Layer 4 of a small transformer language model trained on English Wikipedia (9 layers, counted from 0, width 64).
Take only the direct path to the model's output, skipping the later layers: a vector added to the residual stream pushes a token's score in proportion to its dot product with that token's output vector.

Output vectors of the tokens that the questions are about. A number n stands for n times 0.011.
"ivers": 52 10 31 -49 29 -9 5 -28 31 -5 12 6 -37 -33 10 55 -66 0 -30 37 4 3 30 -15 6 -30 4 36 -3 -18 -3 11 16 23 12 13 14 8 -50 -8 40 7 16 -21 56 -20 18 -4 -50 62 34 8 -21 -45 -27 -30 2 -1 35 -50 3 -96 27 -15
"ished ": 5 -12 30 -10 -22 -4 17 -7 17 -35 12 20 -1 15 23 16 -38 -11 26 80 -6 -34 11 -14 -76 -23 -5 -37 31 6 8 0 23 16 -52 31 42 -20 -15 -39 15 14 6 42 -13 -1 -31 3 -53 32 13 -15 10 31 21 -7 34 -30 -31 -12 40 -23 -13 -2
"K": -15 10 -5 6 -3 7 29 -42 12 9 -11 -14 10 -15 -4 -20 8 9 0 14 -23 3 15 51 21 17 -9 -3 17 -1 8 -6 -5 -1 25 -36 -6 9 -9 22 -35 -4 -38 -8 -5 -25 25 40 -12 5 17 6 14 -15 -27 7 -7 -2 2 -19 15 0 -8 3
"also ": -11 -72 -15 -17 -25 53 39 -24 34 6 17 30 10 -46 -1 69 -26 -12 40 28 -41 -17 6 -23 -57 26 13 -23 -28 -3 -44 -40 35 62 -26 -47 69 -5 12 2 5 -1 67 34 -7 -16 55 -20 -17 3 30 -9 18 -37 -64 3 5 -39 48 -34 16 -12 24 -1
"ence ": 15 -26 3 -6 1 -13 -3 8 3 6 -18 -15 2 -29 32 57 8 -2 -1 32 20 -34 -51 4 -9 -25 7 18 17 24 15 -6 5 28 -53 -16 33 -24 13 12 20 16 9 -37 48 6 -37 -40 2 24 -18 -43 -3 21 17 -3 -8 -57 16 20 2 8 16 -13
"graph": 16 -26 -2 -15 -2 37 -5 -23 52 -12 -22 38 7 24 4 54 -16 -16 15 17 4 -18 29 -29 -33 1 42 -34 19 36 -43 -66 16 -25 29 -4 32 -23 -70 -20 14 16 20 26 15 -49 -16 22 13 37 13 -24 -6 -34 -11 -12 -53 6 -7 21 -16 -13 51 18
"November ": 53 -30 7 -34 18 -2 11 -21 13 2 -4 25 13 12 -4 -26 12 8 36 35 -14 -30 33 -56 -42 -45 2 -28 -21 23 2 22 14 -14 -24 -11 30 14 -15 40 1 18 10 15 33 -19 0 46 -49 50 -10 -13 0 -12 6 -6 10 -35 -35 -36 6 30 1 -13
"istor": 21 -13 6 -44 -23 -8 -4 -14 42 -17 -9 12 -40 -54 26 22 -10 6 21 45 -24 6 -9 -28 -34 -34 63 19 -13 23 7 -33 3 37 -5 -41 -2 -42 0 -6 -9 3 -14 -13 41 26 42 -11 -41 49 -6 -1 43 13 -16 -3 -26 16 -29 -11 32 11 16 33
"ry ": 59 -5 62 -3 -20 11 -3 12 -6 -18 -51 32 -10 -19 24 22 10 24 -20 48 15 -5 11 31 -5 -55 -18 -1 21 18 21 -49 6 13 -42 31 -19 -14 -21 9 -16 -11 34 -1 23 12 24 -10 -47 -20 -16 -33 10 -44 47 -24 -3 -19 -5 -25 27 28 -5 -22
"use ": 21 2 15 -2 -29 13 -9 -35 38 2 -6 8 -13 -1 -7 68 -58 4 27 4 -13 -4 -73 -37 16 -15 43 14 21 2 -24 -14 0 13 -18 33 12 12 -50 -36 20 8 12 -14 43 -32 -41 45 -27 21 0 17 10 -33 -22 -11 -11 -29 11 22 49 -38 49 26
"born ": 39 -47 18 -15 8 -22 13 -4 19 16 18 -7 2 13 15 8 35 14 -7 25 -5 -41 3 -19 -12 21 40 -38 21 -8 -46 -54 22 -14 -24 -36 27 -79 -50 -19 -2 7 54 -4 22 -26 59 7 3 45 88 18 29 -29 -15 -3 32 -18 -3 -28 19 -48 -2 -35
"which ": 17 -36 45 24 -16 3 15 -7 22 -2 -13 33 -37 -55 -16 -14 17 1 -16 -33 -23 8 42 -45 8 -5 53 13 18 32 11 -41 23 -26 -23 -14 46 55 -11 -54 48 0 -1 18 31 39 -24 30 -72 37 23 -21 -16 -22 -58 -7 -32 -19 26 -53 39 -28 57 6
"A ": 48 19 1 11 -32 -24 14 -9 -33 -1 4 -3 23 23 7 -23 2 1 16 -34 -18 2 7 -20 12 -9 9 -5 -28 26 -11 13 6 -7 0 -66 -7 -5 2 31 7 8 -6 -17 9 -19 11 47 26 8 20 -9 9 -5 -12 6 -43 1 13 -38 17 -14 13 22
"famil": -5 -23 4 -10 -26 25 -28 20 13 3 -17 5 -17 -15 -2 28 14 -28 6 43 -32 -7 67 16 -17 -37 47 -3 25 7 -52 -68 9 50 54 -10 6 -28 -46 -37 -22 19 13 30 36 -45 -31 22 -22 36 6 20 5 -28 -5 -2 43 11 26 24 28 -19 -54 -24
"ich ": -13 -11 -8 -50 -44 5 13 -4 -11 -14 38 -24 16 28 26 63 -51 8 -2 30 4 -38 -6 20 -23 -11 25 -9 -13 11 -1 -16 6 -8 -5 -39 17 11 -3 20 22 8 40 16 -9 -61 51 14 17 21 -5 2 -4 23 -34 -18 36 -39 15 -14 31 -24 -35 10
"where ": -5 -28 -1 -16 -15 5 -7 3 48 2 1 6 -19 -50 -4 4 2 10 -50 -21 1 -8 43 7 34 -2 37 49 -2 8 1 -75 35 -8 4 -39 37 51 -21 -38 57 3 6 4 12 25 -13 21 -38 43 53 13 -17 -15 -21 -8 -56 -11 14 -65 47 -46 18 -6
"a ": -22 8 -17 23 11 -35 13 6 12 14 -18 1 5 51 -5 10 3 24 -15 -7 32 -3 -6 7 12 -8 -2 7 -19 -7 -33 7 -4 -15 8 8 -26 -12 17 -41 41 -10 -11 -13 0 3 -19 -8 -7 0 4 -17 6 28 -11 6 13 -20 28 -47 10 -5 26 18
"= ": 17 -23 -30 -2 8 27 4 -79 31 -18 6 -10 -69 -20 4 -9 -51 1 1 -14 -9 -17 -34 21 -27 -74 -25 -12 11 0 -35 -11 20 43 8 -60 85 11 -18 13 -27 9 8 86 25 -11 -12 44 -63 69 50 -27 92 -47 -21 -3 18 -20 -17 43 65 -3 47 30
"South ": -17 1 29 -44 5 37 39 -27 -19 -9 4 8 18 11 -7 -7 -4 12 -44 9 -27 -5 33 -10 14 -14 13 16 48 15 -16 -16 4 1 -10 -18 -3 15 17 18 -27 16 18 -10 19 -3 3 31 -36 10 0 3 34 -19 -23 -5 -25 18 -24 -43 3 -24 33 -17
"′": -18 -18 63 26 -18 7 34 -71 5 -35 0 10 22 -20 41 -1 6 -13 33 -34 37 7 31 15 -36 -40 -12 -9 21 -16 -30 -2 52 7 54 -43 45 -33 7 2 -27 15 23 -7 12 -5 -23 21 -27 -23 52 41 58 28 8 -17 -62 3 -26 -49 11 -61 -13 -7
"that ": 3 -74 2 27 -42 6 -17 -19 38 7 -58 34 15 -27 -14 -3 -14 2 -2 26 -6 -26 -11 -2 -34 -17 47 -12 13 77 18 -22 19 -5 -12 27 44 74 12 -39 14 3 -3 46 10 11 -61 21 -33 -2 28 -7 10 -27 -11 -2 -9 -15 24 -54 24 -26 36 -12

Output weights of attention head 1. The head adds the sum of these rows, row i times number i of z. A number n stands for n times 0.0042.
o0: -32 -4 -8 48 -15 -49 12 -14 2 -2 51 -35 24 -32 66 -12 44 24 18 14 -2 -2 18 17 -26 -66 5 40 4 -53 -3 10 -4 32 8 -26 -6 11 -16 -18 -40 -22 5 -27 -23 -8 -1 11 34 -14 -34 9 7 22 27 -22 23 -24 -13 4 66 23 2 -27
o1: 22 4 -42 12 -7 17 -22 23 -29 28 -52 -37 -21 -46 19 17 -14 45 48 -16 26 -1 -27 -28 52 1 -10 -32 24 42 -20 1 -5 16 -8 26 31 24 -43 -24 -38 6 33 -18 -23 11 -6 -5 30 0 -4 -17 -21 -8 -23 11 28 -39 18 15 21 23 21 -6
o2: 1 63 -23 -30 8 19 0 -29 -2 -12 18 2 3 56 17 -42 6 -25 -50 -12 -29 31 1 12 16 -33 7 -7 -15 48 8 -6 -3 -17 33 -35 -10 56 -4 0 13 -94 -44 -31 8 -35 13 84 -28 37 -22 28 13 7 -60 8 42 -12 -28 49 45 -15 8 -10
o3: 12 42 -8 46 -6 15 -24 25 17 -10 -22 -25 -24 11 -4 -2 -19 -40 40 0 9 39 21 -8 8 12 -52 13 -4 -44 -5 6 17 52 43 31 -42 -33 -27 -70 5 21 -23 22 -1 -17 31 29 -8 5 -6 15 -9 -10 9 20 -46 24 -5 26 7 -24 -18 -43
o4: -15 19 -20 6 5 -5 -8 -76 -2 -28 1 39 -11 27 -20 -19 -8 -7 -12 -19 -49 -2 -4 22 -8 -23 7 -10 7 37 -40 7 21 19 -44 22 30 5 -5 5 60 -13 18 -11 8 29 27 -28 40 25 44 9 -31 -34 15 3 -31 -46 -42 42 16 31 34 -19
o5: -22 4 -58 84 9 -9 10 -25 35 -50 44 -3 -2 3 -40 -15 -52 22 -32 19 3 16 10 -42 58 24 21 -19 -24 41 -24 34 58 -11 62 -17 -62 -20 -8 46 -28 -38 11 -8 -3 -10 -12 11 75 -64 20 60 -14 12 -9 14 -12 -22 -4 -20 10 44 -66 -10
o6: 30 -7 23 -5 -8 13 2 4 20 17 9 -28 22 -23 -55 24 -36 7 -1 7 -61 -22 30 -8 -51 22 25 -18 -1 -8 20 -16 -4 -22 -2 -23 0 27 -24 6 28 50 18 10 -18 40 71 -50 26 -25 -18 29 -29 -15 -73 4 1 38 5 -22 13 20 6 3
o7: 4 19 -5 44 -34 -32 9 34 31 19 55 -42 5 0 -51 49 36 -27 9 -58 5 -12 -26 17 -11 7 -2 -25 -1 -20 -1 -20 18 -16 56 -47 34 -43 -2 -45 -7 -62 -12 -12 -19 -29 18 -29 -30 -36 42 65 -14 27 30 15 -12 30 57 23 -31 4 5 45
o8: 10 20 11 49 5 28 25 31 25 35 -56 -17 38 -52 11 -27 -62 13 64 31 -36 -4 29 -4 5 1 -6 43 10 -6 -12 20 -43 -23 -1 8 62 5 -12 -24 -11 -83 -13 -51 -11 -9 -2 -17 3 7 -6 2 -5 -45 38 13 -17 -26 49 -24 -5 7 -23 44
o9: 4 -7 47 -8 -49 2 -13 -4 11 59 -17 -24 10 9 7 -2 -24 36 -1 -23 -13 -21 -6 -25 18 -3 -50 20 -84 3 -11 -11 31 -6 0 35 68 -22 -8 -27 64 40 34 8 8 -30 -9 -11 -27 -6 -35 -25 -1 28 62 -2 6 -21 19 -24 -1 -2 0 20
o10: -6 37 -38 25 7 -48 -15 -27 8 -39 -15 -4 21 63 -34 2 0 -17 8 17 25 -20 22 -31 -17 58 -38 -29 -37 -31 20 4 -19 -22 -17 -58 -25 28 12 55 -7 -22 6 30 -6 52 -6 -42 56 5 43 35 36 50 44 -19 0 -33 18 33 -26 -24 -9 -32
o11: 45 -5 -25 -42 -9 11 74 2 6 -75 -66 5 -7 -11 -19 -2 -12 52 -6 -10 -6 31 15 4 -9 -1 -15 74 -19 -6 -12 10 -8 -9 -2 52 33 -28 11 13 34 8 21 -20 -3 12 -40 7 -20 52 43 -90 38 11 20 -25 4 24 -24 -52 -29 -28 30 -7
o12: 21 -47 -11 12 -5 44 -33 -3 -9 -2 -29 29 20 -4 20 -23 21 -9 -9 -10 -6 -30 -36 -10 11 22 -3 -6 -1 -43 -27 59 -11 -32 -22 25 60 4 -30 1 42 6 4 -14 -8 23 48 46 -57 -19 -6 -42 16 45 3 13 -10 -4 5 39 15 -25 -38 20
o13: -9 25 -18 -17 -17 7 13 21 -31 -4 45 -11 15 2 64 -2 -11 12 -32 -12 -22 -36 -77 -32 -26 21 -20 52 8 -21 15 0 44 0 17 15 -11 -13 35 77 -39 -23 14 44 -40 -18 1 -23 62 -4 22 -3 -43 13 36 2 -5 -15 -1 -27 -20 27 -13 -13
o14: 22 39 36 50 27 12 -15 15 -39 10 3 -8 -35 25 21 12 -22 28 -44 31 -3 -12 57 -30 19 -10 26 15 27 -33 -51 24 -9 -46 -1 27 -26 35 28 -17 -28 -24 21 -23 -41 -26 34 31 -31 8 19 -9 19 -25 1 -36 26 6 -33 -11 -1 -51 3 -20
o15: -37 -15 -22 37 21 24 -47 -2 14 -36 -35 2 -21 -19 -30 -19 -49 26 -4 9 -20 -39 22 19 24 41 2 -13 19 -23 4 -8 -47 46 9 29 -6 9 18 2 0 14 -25 41 -44 -5 -27 4 -10 -11 -16 18 32 0 -5 28 40 20 9 55 27 -10 18 -43
o16: -13 -9 5 35 -29 -37 -18 -25 28 -35 42 31 60 28 -45 1 26 5 -18 -1 15 -63 -1 1 18 14 -39 -5 15 4 -24 26 34 0 -24 3 -8 29 -30 -54 39 -68 -4 60 -4 -27 -38 46 24 8 61 -11 4 -24 -15 -24 -9 23 69 -18 -41 8 -28 24
o17: -26 24 -17 -40 28 -65 -38 -20 -15 14 62 25 -19 -54 -1 -27 21 47 43 -55 -10 -43 11 16 41 -14 -17 -14 51 -33 38 -45 -3 -19 40 32 -10 11 -16 -67 13 26 16 37 13 -30 -9 -2 7 -21 41 -20 40 29 17 7 -36 7 -19 36 5 33 -26 1
o18: 0 -44 30 -27 -18 -33 -1 13 7 -47 -6 18 29 -42 0 57 -4 19 39 -10 28 62 12 -47 -35 9 20 -59 30 -41 1 -1 -14 -12 13 -33 60 5 27 -43 -12 43 -4 13 10 4 -45 -9 -16 25 -8 13 6 -5 -14 -12 -15 18 17 16 55 -3 -58 17
o19: -32 14 -16 -9 -14 -6 -12 -4 -17 45 -12 -32 39 -16 -33 29 -35 10 -8 -12 -3 51 -37 48 -9 -12 33 19 69 34 -16 -6 33 -62 -6 -26 5 -38 55 6 41 42 -18 -14 -46 11 39 -6 -36 11 3 -5 35 -22 -34 -22 -10 -9 -12 52 -8 -56 21 27
o20: -37 26 11 1 -5 -8 41 -10 1 62 -54 9 -40 0 -41 18 -5 37 -29 11 -26 -4 -56 23 42 25 -31 -10 -28 -10 -26 -38 -3 20 18 -1 22 -13 32 -10 4 -6 -34 12 -34 -12 43 21 -12 21 49 -53 32 -57 13 -8 -28 24 19 34 30 -34 25 38
o21: 22 12 37 20 -24 -5 51 -11 -55 18 -37 -10 19 -27 -15 -47 10 -10 -24 11 -14 7 6 -4 -29 37 1 -28 0 2 -20 -55 -22 -22 14 -39 -24 -52 6 36 -24 50 -13 18 26 -8 -31 -11 -4 6 1 49 5 32 16 16 15 -8 -17 31 46 44 -2 22
o22: -24 4 -33 -35 -17 -26 35 22 -6 40 9 30 39 -22 -6 -6 -9 -16 -19 5 15 -12 -20 22 34 -10 13 25 4 -52 1 31 59 -15 -12 -11 -3 15 -7 39 14 -47 2 -28 -2 -10 11 -24 -16 -1 38 -10 -25 70 -8 -33 32 27 6 -17 -23 22 -24 -31
o23: 10 36 4 26 7 -7 -4 4 -4 42 3 -32 29 2 -46 -4 -11 -46 -41 -27 34 -8 -24 -39 37 38 22 11 -3 -36 2 44 -5 -31 59 -42 -9 -12 -9 23 27 -50 -17 -29 -30 -24 29 36 27 -21 -2 21 -43 -16 17 28 13 -52 19 -36 25 0 19 61
o24: -24 37 -5 12 -41 22 -6 -7 -16 -42 -39 -8 -51 9 71 12 -29 33 -45 -5 -11 12 1 28 -1 42 7 37 2 2 14 63 11 8 41 11 -49 20 1 1 1 -35 23 -5 -22 22 33 -45 18 21 21 20 -2 24 -53 -47 -26 -16 28 -43 1 -27 -6 -7
o25: -45 -3 -56 37 27 70 9 -9 -21 -6 43 -61 38 -41 46 34 -12 -24 -57 45 13 8 35 -12 43 -14 23 -46 -90 8 33 -36 33 -35 -6 -42 14 -20 -15 38 19 -23 -7 -44 21 -53 0 41 71 4 12 4 -32 -1 12 56 21 2 -5 -3 -14 53 -47 -25
o26: -20 -42 7 1 -52 62 -32 72 -21 -32 9 39 -16 21 2 -23 4 -40 -18 12 -17 71 -19 3 26 -70 2 -16 29 -17 14 31 27 13 25 -41 33 1 -15 -13 -28 -9 -3 -45 -4 18 -16 13 20 39 43 -7 -6 62 -35 25 -33 -20 -6 10 -13 -65 25 39
o27: 9 56 50 -11 -7 -3 -29 -19 33 -18 29 -33 21 -2 -16 24 6 -32 -63 19 9 23 -21 19 83 -2 24 -16 2 14 9 -71 -14 9 3 -54 -34 -4 -24 54 -43 27 -3 32 -16 -4 -8 19 25 -10 -34 8 5 13 0 65 -40 42 -54 -27 21 -9 0 -31
o28: -8 26 -8 -7 28 -37 20 17 -23 -53 -38 14 17 54 14 13 8 -13 -33 8 -27 -15 41 -13 60 22 7 -22 -39 -3 0 -9 41 7 13 7 -22 -33 -7 15 -2 -23 -10 -26 -69 -29 0 -7 30 -13 -9 50 74 -15 -25 20 16 -27 -1 -33 19 68 -11 0
o29: -15 13 -48 21 -5 21 -4 -37 -2 -20 -18 -10 6 46 6 11 20 -29 8 33 2 -30 -4 -25 -5 -61 7 -23 -38 4 -76 -14 -57 -3 51 -9 19 -23 -32 43 29 -7 26 -15 2 -7 45 9 -6 20 -3 51 2 35 -49 43 3 47 38 -32 9 4 28 2
o30: 46 30 -6 -20 -27 28 2 -2 1 -50 -45 -2 -47 -25 8 37 -8 11 5 -26 -18 39 -21 -9 -14 7 -1 27 53 -7 1 17 -18 0 -10 -19 0 19 -40 5 -6 40 -20 -21 26 -6 0 22 -12 -1 -15 54 32 0 -5 7 -27 -14 -9 28 -2 41 -4 -27
o31: -13 -17 -3 -6 -28 -9 4 -4 11 2 27 21 -23 -27 10 -30 55 35 6 5 -45 12 37 -18 -30 -45 -18 -22 24 2 42 56 41 24 -21 0 9 -54 -34 -29 -21 -7 -1 8 -31 23 -42 17 -10 65 -27 19 -28 35 22 53 39 7 -4 16 -39 4 -34 -3

Each question shows a token from some text and the vector z that the head gathered there. A number n stands for n times 0.038.

"a": -3 -19 26 -3 0 -5 -8 7 -9 12 -4 4 -1 -6 -18 -12 -4 11 12 14 10 -12 12 9 -17 8 13 9 -1 -5 -2 -9
Pushed up most: "where "

"t ": 42 26 -39 28 -26 -39 -18 26 38 31 -42 -2 5 31 -45 -20 23 15 15 8 6 -37 35 9 7 -18 30 -16 -35 -18 13 0
Pushed up most: "ence "

"ad": 4 1 13 13 -8 5 2 20 -7 -17 -10 -9 -3 -26 -11 16 -5 12 0 6 2 -2 -1 3 0 -12 17 23 7 16 22 -8
Pushed up most: "famil"

"gr": 15 -31 1 13 -19 19 -6 -9 -6 -26 11 19 3 -4 18 7 14 -9 13 -21 -3 35 17 -2 4 -35 -2 15 -20 19 3 -3
Pushed up most: "′"

"n": -1 13 -8 -13 0 -21 10 -4 -8 5 4 18 2 8 -5 1 16 -7 6 2 -6 -14 13 -3 -3 -23 11 3 4 -3 -14 -2
Pushed up most: "that "

"\"": -25 29 -29 28 -24 -4 1 -15 33 31 -32 10 4 0 -10 31 -19 9 -10 -16 10 7 -19 -15 -8 10 -11 -14 -10 -26 2 9
Pushed up most: "ry "

"an ": -4 -24 10 -28 -15 -42 -21 29 18 20 26 19 38 -5 -40 -18 19 -3 -11 0 13 -14 37 -5 -16 -27 2 -45 -3 -9 -8 -9
Pushed down most: "famil"

"y": -10 9 7 19 -2 -9 14 9 -3 1 3 3 -11 -13 -1 3 14 8 13 -7 -2 -13 8 -12 -11 -22 -3 15 3 0 21 -18
Pushed up most: "use "

"in": -20 -9 1 19 6 11 19 0 -10 0 0 14 -18 -16 4 2 -17 9 25 10 8 -1 4 -17 -19 -2 -4 31 5 -5 38 -4
Pushed down most: "a "

"us ": 17 -7 20 3 14 -26 -20 49 14 21 -5 2 17 -15 -47 -18 29 13 11 5 25 -22 35 9 -14 -13 10 -25 8 -1 6 -2
Pushed down most: "South "

"ted ": 20 -12 -16 5 -15 -53 -21 39 17 28 -12 23 44 11 -40 -2 13 4 23 23 -5 -25 50 5 11 -18 25 -27 -21 7 19 3
Pushed up most: "ence "

"\n\n": 8 15 0 -16 -18 -4 16 -42 37 -2 -60 17 1 -25 5 -3 13 -24 29 20 -13 -14 -1 1 5 -10 41 -1 -17 -4 -22 14
Which three tokens does it push up most, strongest first? "which ", "that ", "ivers"

"the ": 16 24 -30 20 -17 -30 -19 10 28 35 -38 -9 12 14 -43 -20 9 10 24 -1 2 -24 3 3 -3 -7 26 -13 -31 -12 12 -12
Pushed up most: "ence "

"able ": -28 -13 10 -22 -17 9 5 9 12 9 10 9 9 19 -6 -34 8 -24 3 -13 -21 14 17 43 -2 34 -4 36 21 35 8 5
Pushed down most: "= "

"di": 3 -9 12 -11 -4 -1 -19 38 22 3 -9 18 25 -26 -16 -20 8 15 12 -6 -1 5 24 8 -6 -7 -3 -3 -4 28 14 1
Pushed up most: "′"

"ong ": -3 3 -31 25 7 -13 4 13 -10 24 10 0 9 -8 -18 -4 24 20 8 -16 -11 -4 11 -26 2 -26 11 0 -10 -12 13 10
Pushed up most: "ished "

"in ": 17 15 -23 19 -10 -26 -21 9 31 24 -36 0 7 22 -39 -25 17 5 13 5 4 -28 10 10 -2 -13 25 -9 -25 -16 6 -10
Pushed up most: "ence "

"\" ": -11 -5 13 -27 -20 -10 5 -27 19 8 -29 5 12 0 -20 -7 2 -12 9 -17 -3 18 10 -16 -23 -24 -7 -4 4 -2 -21 -11
Pushed up most: "November "

"ther": -1 3 15 -11 5 26 30 -16 -33 0 -7 -1 -10 -9 14 -19 -29 -22 4 18 13 17 -13 12 0 -31 -15 58 13 25 11 -10
Pushed up most: "South "

"th": -3 10 36 29 -10 -6 7 18 6 5 -16 -3 -2 -30 -6 10 16 18 20 -7 0 -6 4 -16 -23 -14 2 15 4 6 20 -8
Pushed up most: "famil"

"f": -13 -11 5 -1 -8 -5 18 1 -2 -29 -10 -4 -4 -19 1 -2 -5 0 3 11 2 16 -13 -6 -3 -27 7 28 11 20 28 4
Pushed up most: "istor"

"4": -7 -11 -5 11 -35 2 9 -11 5 4 -34 7 -16 10 -23 5 -13 15 4 -16 15 8 0 7 -22 -15 -13 -6 -30 -10 -16 13
Pushed down most: "ich "

"we": -29 -13 20 -16 -17 1 8 14 -32 -16 16 -29 -13 -30 -3 2 5 13 -11 14 28 5 5 -3 -15 -6 -4 41 10 -2 -6 -13
Pushed up most: "K"

"m": -8 -1 16 11 2 -17 12 13 -2 1 -7 9 -2 -24 -14 6 6 -2 16 0 4 -9 6 -16 -20 -21 14 11 2 18 9 -6
Pushed down most: "ich "

"er": -1 -7 8 -13 2 -8 21 6 7 -10 -18 12 3 -21 4 -9 -4 -5 6 4 0 -6 -5 -9 -1 -6 7 11 -1 11 16 8
Which two tokens does it push up most, strongest first? "which ", "istor"

"6 ": -24 -19 6 9 -11 7 -13 15 -2 1 -9 7 -24 16 6 -60 -65 -33 22 66 49 49 20 28 52 -58 43 6 4 -15 12 -21
Pushed down most: "November "

"ul": -47 -44 41 -24 -2 -20 -18 -10 -4 35 -6 65 14 -39 53 -9 -27 -35 -2 49 71 -54 15 30 -11 -13 7 29 6 33 -8 0
Pushed down most: "famil"

"of ": -27 -3 16 5 -12 -17 -7 7 -6 24 -14 13 28 -23 -36 4 13 -2 25 12 4 5 30 -14 -12 -30 29 -12 0 4 11 -5
Pushed up most: "which "

"F": -18 1 7 -5 -7 13 8 -30 5 -16 -11 6 -11 -6 7 12 12 -23 -3 1 -9 -11 -11 7 -4 4 9 18 -5 -5 -7 1
Pushed down most: "′"

"ev": 4 19 -8 -12 3 -17 14 -4 -7 -3 7 7 -2 6 1 3 10 -5 2 3 -11 -13 8 -1 -7 -28 4 8 7 -2 -11 -3
Pushed up most: "that "

"ri": -29 -7 7 4 9 -4 34 13 9 3 -28 -4 -15 -24 7 15 5 -19 -1 1 9 -4 -20 5 -10 -3 -23 15 4 37 16 -26
Pushed up most: "graph"

"ed": -7 7 -10 -12 -18 5 16 -26 18 3 -27 11 6 -14 3 2 -3 -14 16 4 -4 2 0 -2 -1 -8 14 7 -10 2 -3 9
Pushed up most: "which "

"ing": -6 1 10 -19 -18 -16 6 6 -13 10 -2 -12 4 -13 3 -8 7 -7 12 10 10 4 2 0 -17 3 -14 21 8 3 -15 1
Which two tokens does it push up most, strongest first? "born ", "ich "

"s ": -12 -19 -7 -19 -11 -4 -1 2 -6 5 13 20 10 4 -2 -10 22 -21 23 -6 -8 21 22 -12 -17 5 -1 11 -3 17 0 -7
Pushed up most: "November "

"a ": -18 -59 46 20 6 50 -12 13 29 -17 26 3 10 39 -6 -17 40 -41 -14 4 -10 15 12 20 13 11 -12 35 31 21 -5 -16
Which two tokens does it push up most, strongest first? "A ", "K"

"n ": -1 4 27 4 -2 40 7 20 19 -61 13 -49 4 18 -19 23 5 15 -19 -9 -9 16 15 34 -16 20 5 34 36 21 15 -18
Which three tokens does it push up most, strongest first? "K", "A ", "ich "

"|": -22 -40 29 -6 -56 -30 -6 0 4 -1 -37 62 -19 -15 22 -34 -20 -8 6 23 37 28 16 30 -22 25 9 31 -7 12 4 18
Which three tokens does it push up most, strongest first? "South ", "ivers", "istor"

"tor": 2 -8 20 -4 -7 -11 -2 13 -6 8 -10 8 5 -23 -4 -1 12 -1 8 5 24 -1 11 -6 -14 -2 14 4 -2 5 -7 -3
Which two tokens does it push up most, strongest first? "= ", "which "

"b": 10 16 0 4 -16 3 3 -4 5 -26 8 -8 1 -32 -7 13 7 16 9 -3 -8 25 -10 -16 -10 -16 3 19 -6 17 17 -2
Which three tokens does it push up most, strongest first? "famil", "= ", "istor"

"| ": -4 20 0 27 -22 -3 17 -37 25 -20 -22 7 -7 -17 42 14 -28 -8 12 6 -24 6 -16 -4 13 1 3 -4 7 -33 7 -15
Pushed up most: "ry "